Layer 8 of a small transformer language model trained on English Wikipedia (11 layers, counted from 0, width 128). Numbers have three digits each and are written without spaces.
In attention head 1, each number of a token's query is one row of weights dot the token's vector x. The head spreads its attention over the tokens so far by the softmax of query dot key.

Query weights of the head. A number n stands for (n - 500) times 0.00089.
q0: 507513614512372427543397439436532473483535426416508549482448560535589483397477473579578481534560465493469498658530547476662565487572578494500535494454414461538579537483420489579489500540518482536402443464459590573506561419612590403548407538547375435581508686334678494506651436617536554502374398482389550454508393553492502422560543538469585486562577522599466478441578361664443475593542
q1: 496486511494444522488546543492574417520628419516355388638633543506380569514542606458525540532458440558434410427490549434492535466587530477480586517475558510564515541440580541520545447448527502380636620517560404379530539504571428610438434498520504492355534549471625500528417405532552522453480613408457542494556347628518526440437560448491625545500475434452492540566585433594380429399543
q2: 438420483563635552517387494467500492469568574554605434469483488451495508539541533476506467525557423570587480624543491473518436548542678410563468517395464546473523513414562479471473599561469531529577430550474588464481504470430498472654586396532566378452500459410593513446569474392300453637488472600487529494476480644469484504500440406601528433615555508354565561539451474516526699478504
q3: 631493483594371429450565556487526535482370619498411532609700516577452463500475448502548472328477500500331397456471548552547574384485441548452445660576524441567548513518470495500447596484681507324444504402572502399518587398569571551442433634459518543539455402425450413566339463568724550454569410401473524644485460556496445617424485529456638485519467564554390420529502437542496471551494
q4: 462568460311645450473434334593401315635271530650505578475420489537485576424556319589432571592597577481405619276615486411483456568598356600417366438470494522339547554385565526476471541578419403521449587463495463560333472415595531497467453515468497492505601470411582528607351536434471583624629484503560526497492434379532481428419406545561411596694481255632505536374382431370642446481505
q5: 505525483521541487598468344606474615571362523502578359492329464365586505582513466489559495507535530482365548441462500527498485618521522477502547422581582521607392493484305611473375416448357589578416500560486533553369638371554514456405451392486582545486545478371471470516412537596510560550451482495669460549669543466456507444437550590550527321671584571469554421582528540474603481482515
q6: 520650438605507454657585550558497538300444757386582398520677402300550606606382389438424500469455407581543362429612426383570438461659535511435634581703562256671737458335382674374523488504361346361517586462518696467400645312583568321319535371417449508600370432463564721181532599560585635547504504638488279663445637427550584581271620565662528357576493467543220493521519745567403423437426
q7: 301515464356629434338401417560620400393628503625243534672655608514400425749485622362598422233508492591515176439201434235561425555465596307560388681485504444452387324671432572437281410604585532335607308504527625334452646355468606412534480451620651535660313277500693479480525559529393524545434538396397331522504674464434500440291548596664492294509435568515396758471328357450521528778604
q8: 525489521413365693419391608413330379619441416440566421479557570671375239450478611511535553605471650598472616628508567596497538437487567361416536492606455582467408500712571364394563525471488545685457381497431472631580468537495648549411702503604602456491574497503508492572612584487590464591506480515560659456337631599602562505630484483477553717513587295392634491602382465384437560540403
q9: 565547312531578503582503532418456468513548690608575440568546590531592688513556576500423728735510377517765476348487465452445529474503604642553491602690397446539699551331690643470653293503462589421487625426531625621487386473519399421442580613390517329422500574583494773497597539366631552470723405452472366647671507529474647455256589447738353526461449308313450534154500571507454394337528
q10: 700333376367580445462492675606666432367624521603441451317488541545510394426593355528602649480643615752331681366582437474577493302468270511463476604427200677327261367612542476556364304508516747504525467429584411693216425404361398327626675518451602582274638467659628401377540300471281384462544683407492521394276633352636737460585607489548587551290419337430686461537437510639681520424625
q11: 345595491450463552576554249419492520657437283479632762647301410492410545452354597345466190496639521305408311442260569667550488800401566471569323375380704356500500570629471832423522771462610513600508508968438315471496484600710577676329185584316229419558546545530455623463460506450569448323520699454422487448593396430224324598500316634303217520567420587472460479388653576408311798537379
q12: 513534346483550421474594310610593479767670414553406525554232346452440528216473390594465486490344727600370708527395519563421488476414378631448347549534572571310355500616409467580323389331439562682312591584534436537394277560562471614547513506565519535472639524452537428394446464414435388503446588510579550328526425431485648530596562497506429470543377410530497440627237385503420542572440
q13: 558424846527737395615442420338466469401832336348458489688477561470516248514475344340440587153304500372651367535514449503555599486433442518514756364668595424479464503479616569486576722496760500475473316658496641319440800383497699478504442399500496436522480330478556443428583379512568621316416587489355598574402524412405428341588487759389496576500592391479482408539601465654546629445706
q14: 493595448640629570384497448427681584586213500434459572614652402629335353360423497497585396573530610394538261507601514617267556822454535599588418488354628372401533659600566566422569620675466445516450478623503628461570497437506517420520458451458408388686515328671341644660345564446538497552641589513417497398614626528357418538406431535420181491629567711737445490430622541493355517447488
q15: 482401604470471332510542379500450426552779409603460696650206480485429651408363500434432496517542321624508488266585478305379341345466592615407261349525253361412507445323227369512457345449475401644799881406583304228480492450531679630754407374577377534367703644471459454419358624976448730422480434757487480066373423413480439457662534520574509610505333582392512525512564551638662569463526
q16: 429536531534575457555472482450482514469588535389556417391460511432498436463467600492615409491406606554521551575588421518539375490508500430544510383556549515554532555412663527492448638509581361566432460551369469504452554504472462483489509472475303454595498474443555611525482474493473381587492464563579525519530470365494549417457467485571261417650387385527535448591412519383547480650475
q17: 492533532566705528448435445606489518479513621464438528338488498498351448493500449411648487500575430545781512676559458436551457502496477346453436387407640618509518599505617482446495477519592468525480558616505391631447565421520500483572454434575472485514487386551628515496479434456435447495512548556525504516533349613610458400354472281543508495470425372426614561525368561498550545550445
q18: 516441509504485508584571436486419490449514490461472478426525504583550567724395609475572714472527538476572574509608504463515432489458567531528647540463459404572460343442741440605452556491648502466535528539436451504485551513455360595509554563535411425471518567625428624476538573500385429496453450471640500456553471514456407600484562446541488442598427487506432444661432535407482463581512
q19: 408475451592626594461399537481537504421571470440507431551580516538443445531489527354507341478623589673563445542502472635474456612451463410393488436325576518426521614525405539505524485526419471486577405565451527403448600547454594356519460442452606495437509273453511517452580459469378590608360535715432598655402627566412415461520494518423530513585571535419482493442505467599532568435536
q20: 510251455409593464376363568345497433461527483497470509542600540626514426539591627425561503364343478578602660493393679518497564602526546346622373511360516672347423497609673438497448673497513746395491464567488377528539454600343410779572414471500574494394483446358525414453544517303189336512569506358442623578413588617449475372625357461416520538507509488452660469605430312397460536621670
q21: 553485491558660544442620466528544512691516424476588549535382440514492479565534445563438467561498605415423704523379611511456506633466486599458450399426534671473486471481468536528450481469500507492427433677487433554649468541461520581517486446455404498394624533522472432502614547524403384534456476511489553508556491650350558436649494578465507426480406478479563526508511568404498432554462
q22: 388554500411446545474477212654464566831416354628582431475111294662426569347564455591508487679547781496197700388622446647449376597472574458435434404434671577466430540421407512633443463311532545717234651580500515504466278605569472727348405511489577496395759698346377446694389425521658559458552554591654555269666407235481358442463475742444441699584277458556462362534500378433394496384539
q23: 699511401566477800538519746370377621544323371303588537586710500589455425427589729334500599627392603587555538885560622561607603580444472538306645542549448451555403754493390388478417687419214401232439526410439595700643589454614449500470630458642447363576300582527514440544446585587710772628522481469520542602299641616606594586688514311425706360474753647496408573675508314435476587618514
q24: 418529420485580463436442510606491326469514477481435500523473676399546563503537391482493576617613298436728446476328506401513413482482598471597517631439600595592742497559679436500637268539650463605404525368446661583463470535530500368673630544541702484442290469513610453551518584493557323693728465494193412454536514530672478528490564375792503330566471417379391558469343517603494413395375
q25: 356497510574554404652551380515482551361420553424512563375634459321375532432525373545418372500354246510669434261635542484471518509585497618644324392561687415719827491425640460425664592445598433373497581589570506424420440465656589422478346659355358424516423625481413583471500493595617460377525439494433389463637347470506503598473408484598413503548352475574288510278539604561523547580407
q26: 280476496415562685391373450399646494649589393596338486500529500528335208530637400446525600471361562541450531657419428385497600629280257572419436597490310517335376490637510424446331515598451521444584277422500487503527583490548634535507526393639527511593329333385441516592268563462453457398374630465507497309331758486599520284616677373500433581516607466646744514533500329469703532627653
q27: 690283481473548600435381698325418556478456432552622449574857719604524401564514630258645564430564504563704460852500303332575577471500500294347503676429461695400326640684670484438519532549398492611598306462611335577252660351500557361560607329628562489589359238655726473596525511569527563423654622368391485486344638551507548393473470420473403426317669541457608572629565367485514543537680
q28: 690692524455500468393530493679336441560511334428744607339414432542491435560510557335554305514763417362658494409481469550546534595515566376516669326497724494589633454545467569516627528587527586646414420721503452386382420701608547483388360606257364456441512525623557515515619442475702471523551474553462412683552443462361390566368316596415479568571467516401474403500668687417428442484233
q29: 425464465515367478461376688405426610500590271470461582464361723388524589449360435612562558427730352417449305628490535472456519571641405685408375412427353609471434585526407553529601425476412305523506581583573365659597556567556462369446450497526470311487586623446588355366503544942385515477336334426448474407599435672532490605570596344497475295893557550419292527510486684561491476643448
q30: 550397444632662507668648312636673612479633708360438425399545394542585624348493563547322492515518634576517682366461691651471551313543306414398529543637492440632651626412453576736263481687295384330490626373489566543343540504379455500626608454489404441572443586537438503413270700354515474536597378456365511497473841489271514402576565504258508340409540529608454624600327541729690579496539
q31: 317612431352449560445515443561568579722472667558437374589374389457246356352500411612444536786304606777447489539568398555515459504520492453518471573551340478215314459468442408589447406430403435532449511511431535569588439668343677776438570285568641447412716488474550513529375621404397630753479471556508425240340615247556543411650783585477559683496353409553628544655234404441480504500617

Each question shows a short text with each token's key, already scaled and adjusted for position as the last token sees it. A number n stands for (n - 500) times 0.0026.

Then comes the last token's vector x. A number n stands for (n - 500) times 0.018.

0 "sh": 458526416512493551675423463464639451514547495476594456463598459423510312547424543517607426523429
1 "k": 412565458437505523668436424496633470505492604548500431437587460415469343507403548553557447519453
2 "ur": 435600526448448539595457534561597420508482464521430506442528457535467392591371522595557438489481
3 " |": 576596531619529619850429348587425523405456542423458576358612464290692293644608503518691561479414
4 " A": 566530535459474569664429459508568456559502502439528572400633413384573386534405620530578521619510
5 "bu": 541529534446515569615351513536547530507505463521500502427602468436597355537444526558521495590467
6 " Ke": 422442541467519567547406508517729460521425436529564595476530491430487370525382585564586474495450
7 "b": 451435573429498507517296506483717407494451457501524537534516524461522359572379656525434492547447
x: 500549486597518539569496517538544574471560413519505481491551449473499648477557514454518480466467487551506508505478424504485519476500447443448510466505474454517443446502509539517362442529543492481563526518457510499460463450430512504484526609506521498498481495540547554503502450451548524582474498514469101506449409436459510469455471515459495546484470573473513494518602478512549478504467
Which token does the last token look at most? 3 " |"

0 " Ra": 448525464448453538593474541515691457560520421466547396442603471447469403559353580578590422518519
1 "m": 415552501458477483495428616531642454582469368471472445410577492461445348641368560533496426513514
2 "s": 474642492488478440508410529469605519563362471497445527425537515422439383531327535584492396482465
3 "es": 556501543436467468555482445441553462479353507505486631513529449488458382510383575542496568475446
4 " –": 605508479565537567763410408517535466527480463446507494378623513344631325530547615425499513625390
5 " Su": 495508513436463554561459552563584451589565387511499536459565446472520439566379614547621419524546
6 "e": 515450566437474537562404568518664486590468508480594571421552413432479340565319599561489518586420
7 "z": 442390595418507511615374527509655490530443500533527562540518470382483333575290533563545581510412
x: 581480464613488579482549511537524536488579452453487562493525524412520587517569524488543457526504492497515466524523539452497539439450498432453540435490506476519386520501438508494485465446547517521505536540489525514485557461566504534511520535493453525531509460571564520435532505502481516532466455493500077493497507509443463480458497464551577424468475452498511463486480559581542500460435
Which token does the last token look at most, and with what share of its attention? 3 "es", with about 20%

0 " so": 493501463454453561702376533472606345553553513506522468462655461401501366475387629578492565618509
1 "ur": 412565481488449537574296554476678347602435503521459407408617392454482356561412586550472673482487
2 "ce": 394630487433424516649422510476554468538435572501405516429572443428432308542398570539564540533528
3 "(": 561579466421403598643424495471620333559599467369357492460555353563463364473399527510537493555638
4 ")": 553501531479438547692457448605487428518549482534440567444556451540538344461397477510591580583529
5 " ": 509538552485480559664459480477554403531502518441535509402583577528461412554457527576532491551375
6 "s": 509511522453459516599472471487571448570450482479540557417515406451512370483432549559562482525472
7 "ay": 439438521344512627711412376413523515415587686433506435552454338461547317467571608491539488565411
x: 479523491623418485466521546521454583481475447452519572483537419507563434418459485479572497560443489484464488503406441447483601499571516526475535467549511477430504452446510398557487486525448486446426386444503513455413502507447559447482419366480443476554408515451459439422447498547476493511404548517510252477536510499507455539378483403410506414474472474569475528469563501523460480554520
Which token does the last token look at most? 7 "ay"

0 "di": 484549504445429566636418457500622465450464443628607505492597495464439373499450544528601565522416
1 " –": 411483395608495563777369431537518500541489449517484484456569490322603322521544611453590559573423
2 " So": 529526502345392573603452541516679452571545399479452500470623431484533416492403608539655511602493
3 "ha": 575542533437501526577362564511682404552414359526430555472590466430470377529318603514529586529414
4 "g": 599548530462509510590349548565680472481427400471490574448577471405475319593396557502568536508439
5 " |": 523481601525503627818363328568453512411454468445568616407670495335694309610596448482724611483357
6 "\n": 453429584425472671832371390438491499413489580388488535440661441302649406511521606611571555596359
7 "|": 516412653415623692865438358548419447435464516452497545544660483304783360637568557563568565613400
x: 519464469465487456523524506526484486475509519490482533528493488496457421481500449463486509506499510537465458503522447510504492452491502494505480447503509518461481473508517468520819481489472492492516541514530469428490530470464544535519436557481527504473488485499471540512455513507598462476515502473461081471497506467475522485488592495517525554476445496498517517545533493555495448493497
Which token does the last token look at most, and with what share of its attention? 1 " –", with about 50%

0 "ction": 494599539413417557627461492515509436495527550392556472461592500566454363553429528531581460506542
1 " against": 453564390524492568780362446491590455577513543328464432445627407317597344563511552515544460673513
2 " the": 534585500479564535724440575526555447573479509399396486402558432335584347547393596662487483535657
3 " g": 512497471487495504615509599495623501546493428506487546483535546408492440503407591630537462534611
4 "row": 621418603407543540655398503406633445499556552531524615480542485410506377521449589548512530441531
5 "ing": 536473585408554507653424662466605444625453551379573607450507479427510351557398493620422473525571
6 " power": 475371569393499520660437570440582359533482540498588551521445425422441314565334571611537503396643
7 " of": 480403598470578583723416523556557473627528531354473553464543439390608353610545562504501387621580
x: 478504504476481480518491524538495522491507514511471510455417530486490504489525543492493515497451494506564514497490472487521527501542500545471526513490499498524504495529489468570490482540500513530502472484485526466518511531413461520475505414514546487501492474496531535452497507425523494404483477475510157518485448562527487515497900502550485459481471497493536512510489470430441534501506
Which token does the last token look at most? 6 " power"

0 " T": 476521441553498540618403444498616454534483504393606400453535439434465362542388553578504503480531
1 "an": 436556541525572498558408548531571430571522398439488493448540520470499417534332540522480487442589
2 "ta": 487564580425452567601376560453638474474414397531502549442580516410492382597390485581567543563381
3 " |": 555585548620560606837389319547442516404465510420453567350630495288699286624594483495679582471358
4 "\n": 502507544492480650844377398427510493429513573365554584394673443262621406524515611621552516602370
5 "|": 484506657482629670876435365542413457450473527442478591446685467278762361638565562575558542614404
6 " A": 493456598438538601655371455503563412544516474497536547467644478378609375519425614516519503615502
7 "sh": 403439562411520563582378477478669448550506481491488453542506417429611260543392647546537523468475
x: 426540577491491491473408402527581484486508464508527540468538463416510598480540545451538568524479502547475445509486486565447539593480444436559491486462500496495408503503501461482455458471476537473491424507505540591458578511492557470515480497479516529499497508489496443488591463520521568409452532454517104530575453458441576484505463455470494539492498490524519446535489487531506438585496
Which token does the last token look at most? 4 "\n"

0 "-": 481550417609542558818405398565556435497495485436501456449548480321605357522506577546511495586445
1 "Z": 458472493534502534648471430483643406519477502495507496470477450456497369502418648535509507515437
2 "iya": 471539489504490532611350485527628409451496455474442503474555461404556359515407597545578503509416
3 "t": 544618536454487496505407546526614479493455460441447556424512472456482388599385568517530474556422
4 " |": 562527595585539629833386350581414532384456486418519622389656486311704295647598449482693584461380
5 "\n": 455451570479488663845369406442486503430505577372524569416684450271644399519534617603546520585372
6 "|": 505448660453627684868436368558416453443472521440476581501677470297777354644575565560558535614403
7 " A": 474437597415534610654364462505560412537523463490514514498632467389621365528433625510527500611501
x: 438464526471532523471489436519430489528473509543521493524509496483484514461519460488522443511535528439459470451549405522489482524516527532523470505542520520470423444477535458530539433456509507462478472471488490450527569493464519471495478579554489486488487493524500452515524494556481547443562507479468013499549488509517525459483473584530511515538455419516550515473499458526490491476494
Which two tokens does the last token look at most, in order? 4 " |", 6 "|"

0 " Al": 410587488558493508540397475554618451509508452446500441429518513456518391533374583545576487459462
1 "ex": 508583571541456492553443472550613449595498493531457526473509440432503397618382592604514544479467
2 "and": 478526508475506527559399484506666426495374513522441568500568505438464482618424527532568556520333
3 "ri": 549596583521555521572428538598622434464422381524400509481572544499371532601314432533544492445491
4 "a": 575477599440456515618444491568573500533486468506464581497583500426472309661370445565611583507422
5 " |": 497473620562538629809430334607458513403469492409576597424647501334705293637594477489689558472384
6 " A": 439440595416482577649435456536571462560501474442550556447616420405582382562413597503564535627512
7 "bu": 475507582417509563603369520554551536513512456522555534464569471461595334547431497547529474569475
x: 488523506602460467545441451498472502495547469486517400512520467419448541379522527388604481461560421498478480535553482415479475465442513491496466534518428586511427483482513503528481482516426528488527448486487462544526533480424542532551468601452437534518517420518493500451486528416516504575561516548518112484523500468489446427517498550518565538535468520472478496501455526535477480523492
Which token does the last token look at most? 5 " |"

0 "y": 452560499491441532626396447482626441511473478493578463465594485460495325531377554527610526502511
1 ".": 478538455526377664923469336477547420486524528429480487488543346316520355491506626567526597611487
2 " Charles": 512619519501443517704376489529579393588511470590412582425600385367567355615373622634532599556542
3 " f": 437565499492575562594379414373650331532533524543431509416563513468490384569383555576579559530429
4 "led": 645548486495632588738218392397686442498540606640533586310674481326604397433527479540510715567415
5 " to": 588552534479554601789202476362655357562531494379568634292658417286654313509544549490553613678434
6 " O": 472457546432438497521402549522605398580557364438480538480565463515484432578365617570587472536564
7 "t": 459411557391513515505376524441712364554565492503475483492460401456474416509367641553494560572509
x: 400472507511558475553473524526505516460506461515500475498546545458458551463525544431496482519556484555529530418462476563436512470510503437472511459544564436526478392467515407517414528539531483540475508470433469519515494443503440449500475414542607529405558532470507486536536428449556575539482491435489121565571457502456558533526506473484477467461511553515542494507415429489579450479473
Which token does the last token look at most? 1 "."

0 " Great": 447528462507448550683446503640590571530446433444584444498581442379478376654499489540543484483578
1 " North": 405629520520449515646423457612574519529474449479436487456534452408511344603434503556571477410555
2 "er": 526555468511475491589476475470542496555464497543455472476541429358541451437380610596392463581537
3 "n": 534541525500437473584528506605480547620525463552514586504514477442531378612411526600489447515577
4 " War": 558461566363475513584441520511566382479473468505501621513452454512454375564350568608527483471583
5 " I": 542449521408433521625419560515598390450493377430579565507483468482413417535303548560585461525578
6 "van": 419427553460546523528407531532626443533388374543605515537478484535454472567318501573515633530484
7 " Ma": 456394616481521529554468489485639427587486327543494579479520469475529416583417575523551506550484
x: 484512463478523480516441466574470461557462537498538478553498554521483581475463504442500502476493515529545511514543409573527528459486502470509540483541426471495318491535528554553408444512522478538565512492535500502574466503450539474519512523573526523418528516507487498596502516525494540456560547501485107461395458462534506490529380512555552436428523545449495523517492468476484468465501
Which token does the last token look at most? 4 " War"

0 "it": 460580488442422543577463425461544482487424524507593422480573439495433454481455545428599597542462
1 "s": 469628485465375525624417412477522464479399535469527481510555448492509375520468561518582540561463
2 " with": 497566426493484583759347452480635475565521535376453472420610408355615349576523574518583527681513
3 " another": 541557534489511548727429553579488435567473573413427567409554422419599272609417594647527510512649
4 " species": 506472558486458539733434533492446509540478620391437553499604444435548325616430687682490513503592
5 " in": 541526544446539591708401451514482426551552502396557612414572418441588384572514555461542399622518
6 " the": 433493580512599567673440597542509458531437516394575588439553481337584339552396525631452499427656
7 " same": 412391593533580532635409665555493527545405532458477501535527476360575328600403535611493468393650
x: 486462658409557469515445527527526521486506482425475576569523500504554454465458541471516454516518439479492551489546536467454496503548474441527477613548500489539484464530375491471376479449563556526574546557415426547536489501533520543459549483489532522564484504496475465419520466474533522378496469478449212546485545529513561491493692469546454462621447459516486461463520516444505539520509
Which token does the last token look at most, and with what share of its attention? 0 "it", with about 20%